Layer 9 of a small transformer language model trained on English Wikipedia (13 layers, counted from 0, width 128). Numbers have three digits each and are written without spaces.
A neuron's activation on a vector x is SiLU(gate . x) times (in . x), where the dot is the dot product.

Input weights of the MLP neurons that the questions are about. A number n stands for (n - 500) times 0.0019.
n15 gate: 579597357361432594346506500412403517602585494481472494408515294588521671531497619509509615345546295544543544584422654429803381553331705358316390429550524719402584605445524678476466409522507395758335509697656441290500601484394484392467478523429538506538704526333506494743408482446401448488674469466566484428439500576525590593365387440437481485689488531444625563430427425604593577339449
n29 gate: 543325647563539673236517698295408643583423244336727649334383679512615303439534308600389367366406462584268773229595485559539665539461341327729653543515496628376425643552515360403485777315408493403380507539571293767594461632519530632518485504617423518712574433331369409642549425430466563574543614545456442546530345404365633482355458442535672526545619368310683531449608550548553522796365
n52 gate: 390338407583496713301376563555508518396504675469480492575388624399398612799443720555496330564354268247393592652566484758436640562516577504650229459465385543622492595424325361527292379417407286587268371710683519515655342741578504630452788446554425444520553410661626673468557290571485425458432627595448678415515377528512372657250613548531480676712485443639500379278551332616783576577618
n62 gate: 537406271536352545643490263260511476198392578459537525586507382569597622405391629467448687611389522434399604493478581534496527611598445745522518339470271343493427623641554578403565603425500527489567622496395638348469414590272335317364485617471713567325500408348688515492724580230431527568485349366656148320435688537471280546574500644337433779425601460441430519436344485640456550658455
n63 gate: 398753362380665573627347514487446469586578559453315444456464406510441548517461510634477460427506464530592531373613316452411748541190404571670487567665449595537282524303317435259588403405469618466466601524480635500658364456387257622497497525546585378402484639456536583434540487619451445480307506493436483410402588230721643506631473341308537599601660444616637423524585497379693415689449
n102 gate: 444662636313531692482598466322663286533301529288556504451518548623478458400566344388507618746358504441504238322515630454302374343534600590353617494661525372327296425529547625431514277526670680338541219470663778457202511560659563756444646341471609454463428391586431404554493591405628353334420675427468447370591341556515541400586634394661400507565558496515392515341350493373507612430575
n103 gate: 383515516395471589378519375484378404655461552398553251454552640478408312531431500609276497587286438598534536517646311478698244648714576437546357359532603496659598479490735524347585783507321614496493364720367483406411504308399486535569524331521440443549493687454620417435387342571472719565814481555651475570479642193476399614535423404423409369469537373611584570415489437399437469515638
n161 gate: 745394310638441435431370516370492535212220564650411384547804450273672603492428745450446645711567622519526442342515423544326563338625561574566658433570540570628488449500388578369433512321785761606706245594376432408558632762557355449420583607321730467667552302415390596528334715457439436616393420315478645262474559694492515426454485430608496553459459500523650554375527326691527432436625
n184 gate: 797620300700612585550723473667316386307359477349451555515411384465390632331360670542462444496661384474537404481448572512438512514454597523527324342367507672393687481681683591555394566416425591531253450443485652576383328351448511626489381556571225765439292354333581488582372459527441510617395473493460393545577619375637399467432572657553617518368482367593500591975188462510616312409553
n245 gate: 532529301357640683309493472562372415546299452270351527370477558633466219519553580410559488375585585609374665461550742255396460478476593586480563568488634551457540464313458485625492343673573514734370471484645469630482669358605639457397385344357216582429455382747416835556303661734404242632412521561324480356481635146676492466414570589414473309644648623593481598520378363602430458317736
n251 gate: 775250415464462525518595629595526704529380418433459475417452545473471362700438420638474603265524522653467539507589459650458538420413448515481379562556489568331635492639671263377591535346500601079534370356522460486296364527519496530398338510644443618898587658444471596889541485500247521529527571365443629626588458508537474407444855411440414562413634632533295511599338276611641536547534
n15 in: 463407469448717513535595661415567512553649518325693448279440266493382555410398476577564497611534434382431506594643433483617552491490660507524561609645554531303660469724467526604663521629535537452554430541464576567586653275467543473491368494423456506260464373544619510528420418469444269458683351257571561346480381466483417445493473554325682622484621493290530416408680769829510579489361
n29 in: 364345287542728510325616396308456387657445439344452532555618438703295466334593589485547345744517529431617394547489631748567425425408616460629355430591472688379304463318518416631496556349492449500368483526312597469479327463518695345425471422547500510449440527573486470538306579481539684613463213229444699543379663460579569559646351472664540539500256554651297460689261350641431599409467
n52 in: 411243483271519561381542401351616449404641512323420663778505110437491807542286524374337449630250320430477517546500584308557600579377546617599531541565447344561741674454600289604337071383762396495256302453509564416562156732283505519763436565703156572402671470772290524298517413789468312270490618600348599389746462265779713491523710513687616326500482674800472664495383584609412573544307
n62 in: 446297441585249529558413157244500741395512453554404489663500443706481685515605390508527443575605534580575381630428668551386520690496466538391598503469383477504591337601452426340809421570592504298430489469276553496410500516287435388550489479428523636539214401581538346476641722224481465285338726444434628588504352612812390570328397656673546609400507602644343561625643573441443418168392
n63 in: 643592601273663575510487451503576500514650488382458456416606428367540379531473426476406548543541445310402565427723635400351738536345658712504414467566319672752285335517527417446564428493428677521510526584622248500595328412565229342288623597575633427552574497469775432429497558366578516379518503517447338593591486416551662663656469415514438585456554646469669232313598378584538385558636
n102 in: 480475415485436580419390729405442394469426538430449560818496152360579500554557492500531304392631665411587693457477477612293504387741342508681729520453441457281492606629474642560289360555472421504664658618341504841463441681647585425306523255246535440516643457633458528572443530413492493598408366504519358419375488477626438716387713390889640409443387370339647652295437640503700598451496
n103 in: 722561362476371591534451544365356533560347652511543482329621672466475519489532600666446486385336447511496530601229331556603308443460411305434551381471555755573701507771437514392486560565571400423464531617511532497486398701428439299459450436603438503326301748598585437537328362471550517758696523472559690464359697264634629372464543421504489708423539574429554323350471540503893331459456
n161 in: 646568551599404460544481678440530574638513560636586633375752407165529386716375443726632411522624315470675460755567453311609487552370500509802601403718727815491377543454620598628587152633487654690552480245666345329548612608682513487504592290319634447667607523873500482430445655669525484413399419588263595670521820367617800492496449379650564487446276366449521432517405355653593359198694
n184 in: 659641526348215519582541706656409447480772442396458407295324583586359325438634691309214644457459623305500492562500541744288462516492479404257768724733330299500504609277270476576468513412543631403362566571544500453625642328479525483683594335365563377625697492733415534320492358551394405460568489504357450286209614763427488568512686590704608297363137663393508475563567554694401528595642
n245 in: 402616624192436683335422524489671706519677692765582363736327240456572540639401488340430488584511404523435452469423737271620644606484481504409667531402589496618480271489663507232349278433423471492414397294443573522202445488519485583452435402677543448453492593414458331709414313595630421485620500519328397531842401371332369545438399500535566485383364603504519418615795414602554295581244
n251 in: 339483569446439676372649796560373482394299630588512391524410464257562484547566537795384567582449484564601309655307241373451557522346275364210719427604614689580484484492496450570674315600616637536384602415527637173605214456282591677534520518760371366484870734540816599545434508540367507450561565617511561575434532520668500435476520421520536668670643563551571368310677580518397434625584

Each question shows a token from some text and the vector x that enters the MLP there. A number n stands for (n - 500) times 0.012.

"y": 320645675504521520631520618453419348494568638397508558622462350551432392377572417603465468529415587354569702467564611440538387608465546416430569354458604579436516521577416497672547479456313407415603539540515361504642490510642288551561415640471546534610585587490515433522526519561550569414441580321335612479526367493368537286481522512608568469392535603631411514477381502395561458429542
Which of these neurons fires most? n102

"ing": 454461505524416437488504538403454261496597575483461452536521462653304514403441513629456591522554517642323519462565520451566411471388507585433547378596684418567563478641369593625645549505404505507548696436457432542614543535466369459551606645396496486622558595485570560626404386483555716278498524501414629621500448596356388279530453492518452639593486529665413455634524589368524493454616
Which two neurons fire most, strongest first? n102, n52

"al": 337609678584563446574629733507542425442484486442508447587510430634474478470550445502411415558512551456618668440593617560539387513377592512391505342543488464473498415544431461802700499496426432509494497578490232497664533538563448495526415683555469433585612571541628457605488420465436422467343474418500550415552399455444548237370420501517530558460458636585493506476394655375441535473510
The three highest activations, in order: n29, n15, n245

"ma": 428510736594574476707317626505572390423553619569327346687459338666432421392477651533444586490649482380581681502621594565619349583421464574462499311439400394472466481633517393543619459425481584511614603521593484616558556481454475472529533572453524475522486426484574596535424456477642545637509569423380590523585625530445527435646663517639503503412614517374344457544636466450470546447367
Which of these neurons fires most? n62

" for": 372599541440493537529541572432489461404488550566431494645355417506464463431638496526466518594564563439564778473576544496615448473383531382399544320235483408576531465510525441669578608522421452461551594563452496615772546540625486523561404626506602461453440612569684674685433397621585762479430471287421534517586476519478582311406473485488483455550352497567513464514410659455497560477532
Which of these neurons fires most? n62

" the": 436601607460441707518629556475524493458542550552428301415498498529542459503433522559475626541412439401472747530645564504592419524398567472455503334522526429603559542520529344950622491521484540514541520519441458506494518552480490473467474602521554502534510528508574571836531465608494538325430477439547539490525558486400560378432534429519533524578431514508507435468427502591460548472390
The three highest activations, in order: n15, n251, n52

" an": 496663661413400651537534634449536318481420498426572394489563410515573483387555463562448558551515512448616687406601571498473382571517594471535545505611683560497626495569588402689631667577503414592619526507555423607444604520505556466561508616508517684505543605428499403770338287669448553514400495417510526580533556511395556470447535504573559553612483614381377453431600643329387540425531
The three highest activations, in order: n15, n103, n102

"ter": 536588664353338325518465675345604448387543480511455449589393482437404495459359548350522617591577545447474818538613598592453422364403462485494543279527465444605622482372593444678563492598416593577512587515556388440528517439578457480555528626606535502452518575598628576580424662599600753453471564401492617518604476641461457341371462492513612397414425611585532493391531507557548491441487
Which of these neurons fires most? n161

"ra": 366589480539382439514479534623670306501624424519382411585542363501495509476461592469437592527359480454451461478483514558541552599470298356526523252499555585457459372586461453762495599453404450537482576563610451535531560562642416483535587663638558572498501359399482535579346456496535473628422517567286536470425673566376492326529612555459425544545452578415386361483424417398720463474460
Which of these neurons fires most? n184

"mark": 473507567533447568602616525472560386630456469567558344554389360554268421475380535388365535535544540440527599577558555505547308619457579483461512376491468553616433483523452656725525594414439345483524615502499387660582551510455499500657601580425596430502576510476597580679368380616517586446359579456296559640583496430480465350659573441603365516351479554627457383591453631482399389371517
The most active neuron and its activation: n184, at about 7.4

"ú": 449533610507420395502234730393627362456574405487448379472444509424352393389495467381552615476529486499439611576515488553647543484535412557463518238653556556585648406585537492669619503663591357558577569458410469552524587430345515581459598679550513539313411399526551518555366463416611655355524620426343589494447619499479456369636577416472558481577509520362486444461523638484706465473372
Which of these neurons fires most? n29

"mb": 418516430581331512606438484453448447508452304460499429528598394555331337494375465370338812460560523460405635654567621591487351574510505519469600284605383479500521510522534527618512494385415360548590545429625414780543462604396429515530601564401578464361557528438573598492424571546612473481485489343437619467391522580425568450522538579618548475538523617537437413419617581582642423411604
Which of these neurons fires most? n62

"gen": 502536689473542515606471651510539490547476522432517266561501405477485437602421506440241487527505577473444529543523624550517387506496530386421587397554425421575605489510491472697487491450423608592482508551507412654612634524632466359641480464493532404505589496444620637734502404523563578563516501463367539743628489565334451478601611514633508404456559658542489536614208403382449380389458
The most active neuron and its activation: n184, at about 6.7

"es": 420502619435440574312533539508466429548552624472496417428586589661429533413618671684401423534468541471488462434660481452647429633500510439573480469468536515487619459488389468697488567540398619501373602516538420486575503568446427468328428535504614452490647577457541587559295269585503641558409647412405703499549424571347499314480504409614417663455498523656399447469595496631411444481413
Which two neurons fire most, strongest first? n103, n29

" played": 421564650549487557520672489433457427631469633604433377446614675575394540390526505711435445617409493524467598514671480548578419563463538512380612214555601416593560584505380412715627593604398508445487505577522435505765508440389528501491504583395599477502511585475416559636467387641532571451343525441335551492536487560429480367559531331381468488355473491652469474529401569457421387444415
Which of these neurons fires most? n103

" Black": 380562669524556558590363540422619328500623379526525432545449283584382537381572498534418656562433643484523767511578611449545507474411451428305646235390495470487548352434451537665673563564524543489524537428500322506625518513520455450634588623462502502471518464506675555651513404740504704461421535534560622529636492468446525458530503553489622464451496548661536475438449604469444439459472
The most active neuron and its activation: n102, at about 0.53

" Jack": 431555626448426363538384527379642391600594368537459312705455503570262464469452458563536637558453689444487694555522590499631535505517430468357620316499524426562543476467441587712584622526569487575427561492501424441630496607554549428585523599464574674337494451482721543592572401607620742342459514499488499501632536441372527425472637441512498441452555624628443483533406554539605450445445
Which two neurons fire most, strongest first? n102, n62

" just": 531552555421387568411518448505618405495547638643449359420501482560460477477477642640413547548555417400449589455722533417499534564463485510408446391484666440567555478501507441732610694686370587551459408527516513550531498569457438355339428522624614523444715634461565490614311388617464475390414709414551609487583438386518517428550515440497223487511530401485559506558502543404640503568431
The most active neuron and its activation: n103, at about 19

"\"": 339584680534408546643548636413421246440560516545474467568516392551376460392617428637586570652486499369447648523592515476577436451435538596434695384431510477520571572620384432771599420462452401473369497505515485605630608491531436433556563734465617571528584599501528507571451424588539611410478546486327447534574504479375501400566524443555444543350456560682442499545530546303610469506507
Which of these neurons fires most? n62

"ea": 378519634420386435471458556603477415654447523339443489504606208597474461472599562491419518697461439518471543437611642558534507448472462571526426496406417516489428342443372335694529493463299631429489431602510551565515701631509490431649626534455441615506578468436563440675347516561574572646299408455469533525505457446427464433405613554542465467337528561619456369475488554386480492335515
Which of these neurons fires most? n102

" to": 387561599524529638445581533515557484414503533457487326595570445534411490322547571673400533505567511371498822578555629562565437612514483516469548272513533422473613505465505478678598580566359500479399565526433479551610479626563514507509426612468431563473531665548578638773371492633552705324398416348464623566553477608454555442438574329542580518547375386630495472458516414503550564539496
The three highest activations, in order: n29, n251, n52

"ine": 381618649461437533680364540486503382576460544416385518559406473553328415547553487602605596523566601426438572503524569490599415495542486578436600261360553522562415437629570463749617395503433447501518465541423359616605534520465481413626627671499674633488575554430765544536388570474545611381461569559412542385443443521305476354555476491481548615316484548595499441485403498426663570504451
Which of these neurons fires most? n52

" 12": 349541566431458522493487586400687320529435606526476472562425570657504528260696559522465572565513439535518693561641585500528483529392509564517471348568774387518598449515423368619700531600576600519644655564581461464528464540468525333436497653600648581576645529388578577521421386563630446396433604550439607639474484342449539469433518430515465567401399449428521453476580499362487433425309
Which of these neurons fires most? n63

"chi": 356552693381351550543528541489577467587481548424402369594493466535337377483389562519350535632555527476431647657520490584561446599475438540526507375547528387633617461405549396604650489721330600458634519497577478523443463583532475565585543653452516495445519675397555620625465405733516651619451579505409542669449705491492603401497645480440407409426405514508504435535460438533469387444363
Which two neurons fire most, strongest first? n103, n251

"w": 491498537505593423667414449456569368561578333663563417514559485579354480349493542434522612475387567653530408511541481442483399548434499437475607257478413463481481572465556578609573535529462367641498619609493474732576560680375490457547699602396626456400472474502740557532530331454466642206482604652489629484527475531482442248534598366455414524545507524547429499548559501553604482533482
Which of these neurons fires most? n62

"th": 493474506507336605599396555568394517654531419535545467585471270538370410454393468439349738552400596379352540554547702498587382631540535460530613289519467484564580432569572506614477507443458319583495561361480573664550537591439465549541687533513569367386530443453557529511488516631629573398508642503472636606513524530352591494504523431627479476324608658513373417359589517486593513365606
Which of these neurons fires most? n52

" role": 353563861540369439519617563439543347555434575467404387562511530537366478477447500555501466552471587342515639427558616493629447538430567654498586553610583384554504486556368567763600597584398495521646632485519455458682583466454435476404523489512648635442671593424582511611531411541588569389391560519318603584488430518357450472467424439603389512406520565491386496570466393362425473424449
The most active neuron and its activation: n52, at about 0.76

" ": 373582724368524579887367540468575398507461512549414301481538421540421480404342502481414654512491485440480686481559602575569467526514563465430520378605507434578523577416423446731570585487393559458486594520559448629512507533522486469510581693550593477442573544502579550699364389633478545437399524372410626643517588444411477493452537436570576446439483460594501533605425531510429525436542
The most active neuron and its activation: n63, at about 3.2

" di": 346616546452452601518393564445707465438582444478434464458412290491449471413356576525424574517536549476434713589444550661511424576508536555527486408432645423475632313373417406620607478652392541558344592574617487518481484495508507571609531486420563504374549470497616417741354398672582568507485580391260613668577553567348578561503603327595467504425446618486466573538507474502413471515469
The three highest activations, in order: n245, n52, n15

"h": 331543545544475434611298412377589475396599362489539286577403420572432525413330528446486614567527508542415685598693568508622508630455364504566612480701405524510618519488433453670638592582489443573522652543307566693569621537467483499554625577604482419406507544438511571529393454498550399474450771579444666559407518443507450397625449477518421449628490556505502436477455380393628508502537
Which of these neurons fires most? n52

"in": 433682458432484452431468469589520396376520632444441540536606223620364567439489488442414499493471451475487547382433598493478334467507432331501362460468578531472501469533471444560432591456379503687476690523436391453553659468574457428558534532585608657461579487405591466599457445688579574521460396345317666524503362673437552363499592409665471497389477568492285416479528505460627445327566
Which of these neurons fires most? n184

" and": 386607540587564636602488600402493520446426579582379548589487377479503523451648543662485408542431658436552744442572524503510357545444522458384512390416416396527543461579500446793625454497471451461504583497502450557678463620554385573535480657447512631490430649543680625672411365654515686390436492329437527551587446513501680331421516459496571436440496554505471517480498642514491555549575
The three highest activations, in order: n52, n245, n251

"s": 478584505391473698589511519436520408433538522558496324456471440582444499478487518580470551540337539530425703593673473403499400616445510474398534269487499493546537572732509403895691573552469419492514536522508370529622534491485501477508523681442637451602509511490524507718470407516490537406506518559403544464513559530397559291548571444492497495528507608591465512602414505611444560494424
Which two neurons fire most, strongest first? n15, n251

"tic": 470585529427442537574395720344650369503507514446423434491414398457329450527565431496542543478598511454484541379450568477564402450423545546341561200398549596481461363525364417717614436632447556419580557527453318614731565573506454522574515775596510550424606395603591509615425553602499523406472507495450556410603475533486625360507565494524475526456476621563437539465459726363592557498353
The three highest activations, in order: n102, n63, n15

"sh": 390497539510625462518501556234495617639476584488546292500492405620408540395320485450465416579431479475418750505630590451580459595461394476461640471596436448566504532469489508736612687382458485564568675462520303678570528562457546508440527569508574456494553579369526554646361363591472589542397489432287631616511497470497545421502562485538424439357507605436428479545383432474410275477508
The most active neuron and its activation: n29, at about 29

"ide": 380584747540417491652521567329400376527508622444447414564547506502323418481600423596552530563530455411506665411520572583514394495500525471560688336488626521446494488576405553743662410587326416503470548546448354567532463573413421484474576732541472629535519548494536546535399462669519474306473591468338561495545494526364541283472501433424428587416511572532407400528371561625490506545457
Which two neurons fire most, strongest first? n29, n245

"ru": 284524701439426567579395524422600554457475547471396534460423326668513459493474535361379459583414364482474753522562479544495512589521582722471523376429421466534487304418502575697570530637383583544472468510544544574585647509412517341506458549524570517489524663508545503667202423636504568520349517536408578492477574663401483409548538563520529638316509589461337493423519537327475402494581
The most active neuron and its activation: n245, at about 3.8

" a": 383620697429494624496630512463567440456499513569444411463488546535501462419422452600413519567507460527547748526626628512586436524402526436460482308562599408521559530610507340809655643435488571420472501512499446538479536607553564507512437666582506539471553580494521495852420495594480585308444536411339503463624618522348559398451599414504536504567452596510501514451437565514474531466439
The three highest activations, in order: n251, n29, n15

"for": 311470653437529627592536535569557399560508669392411498635489371583337427437459512597341457586532546502533538558591435444582348593442516449635651339306584404596552515505441497782500554580375614493596528604553535716578520378583455452518492518531659573524480502423678537658383416595569681614402502431339538519509500537416491425432592479553468499372504561383407478450460499479485541346475
Which of these neurons fires most? n52

"at": 499653646548487563545445549508520402577440322455402539490425492608410579436639532400468561540418647476354473583501613442507549436441419488428531276610424541509494443565642599675407494581464435545542653511531410844563571690444507535577572531476647413400442479467630621559450488464523593450503520589468574533530419509488541239611711435478541525484583789507385472551480509473622427396581
Which of these neurons fires most? n102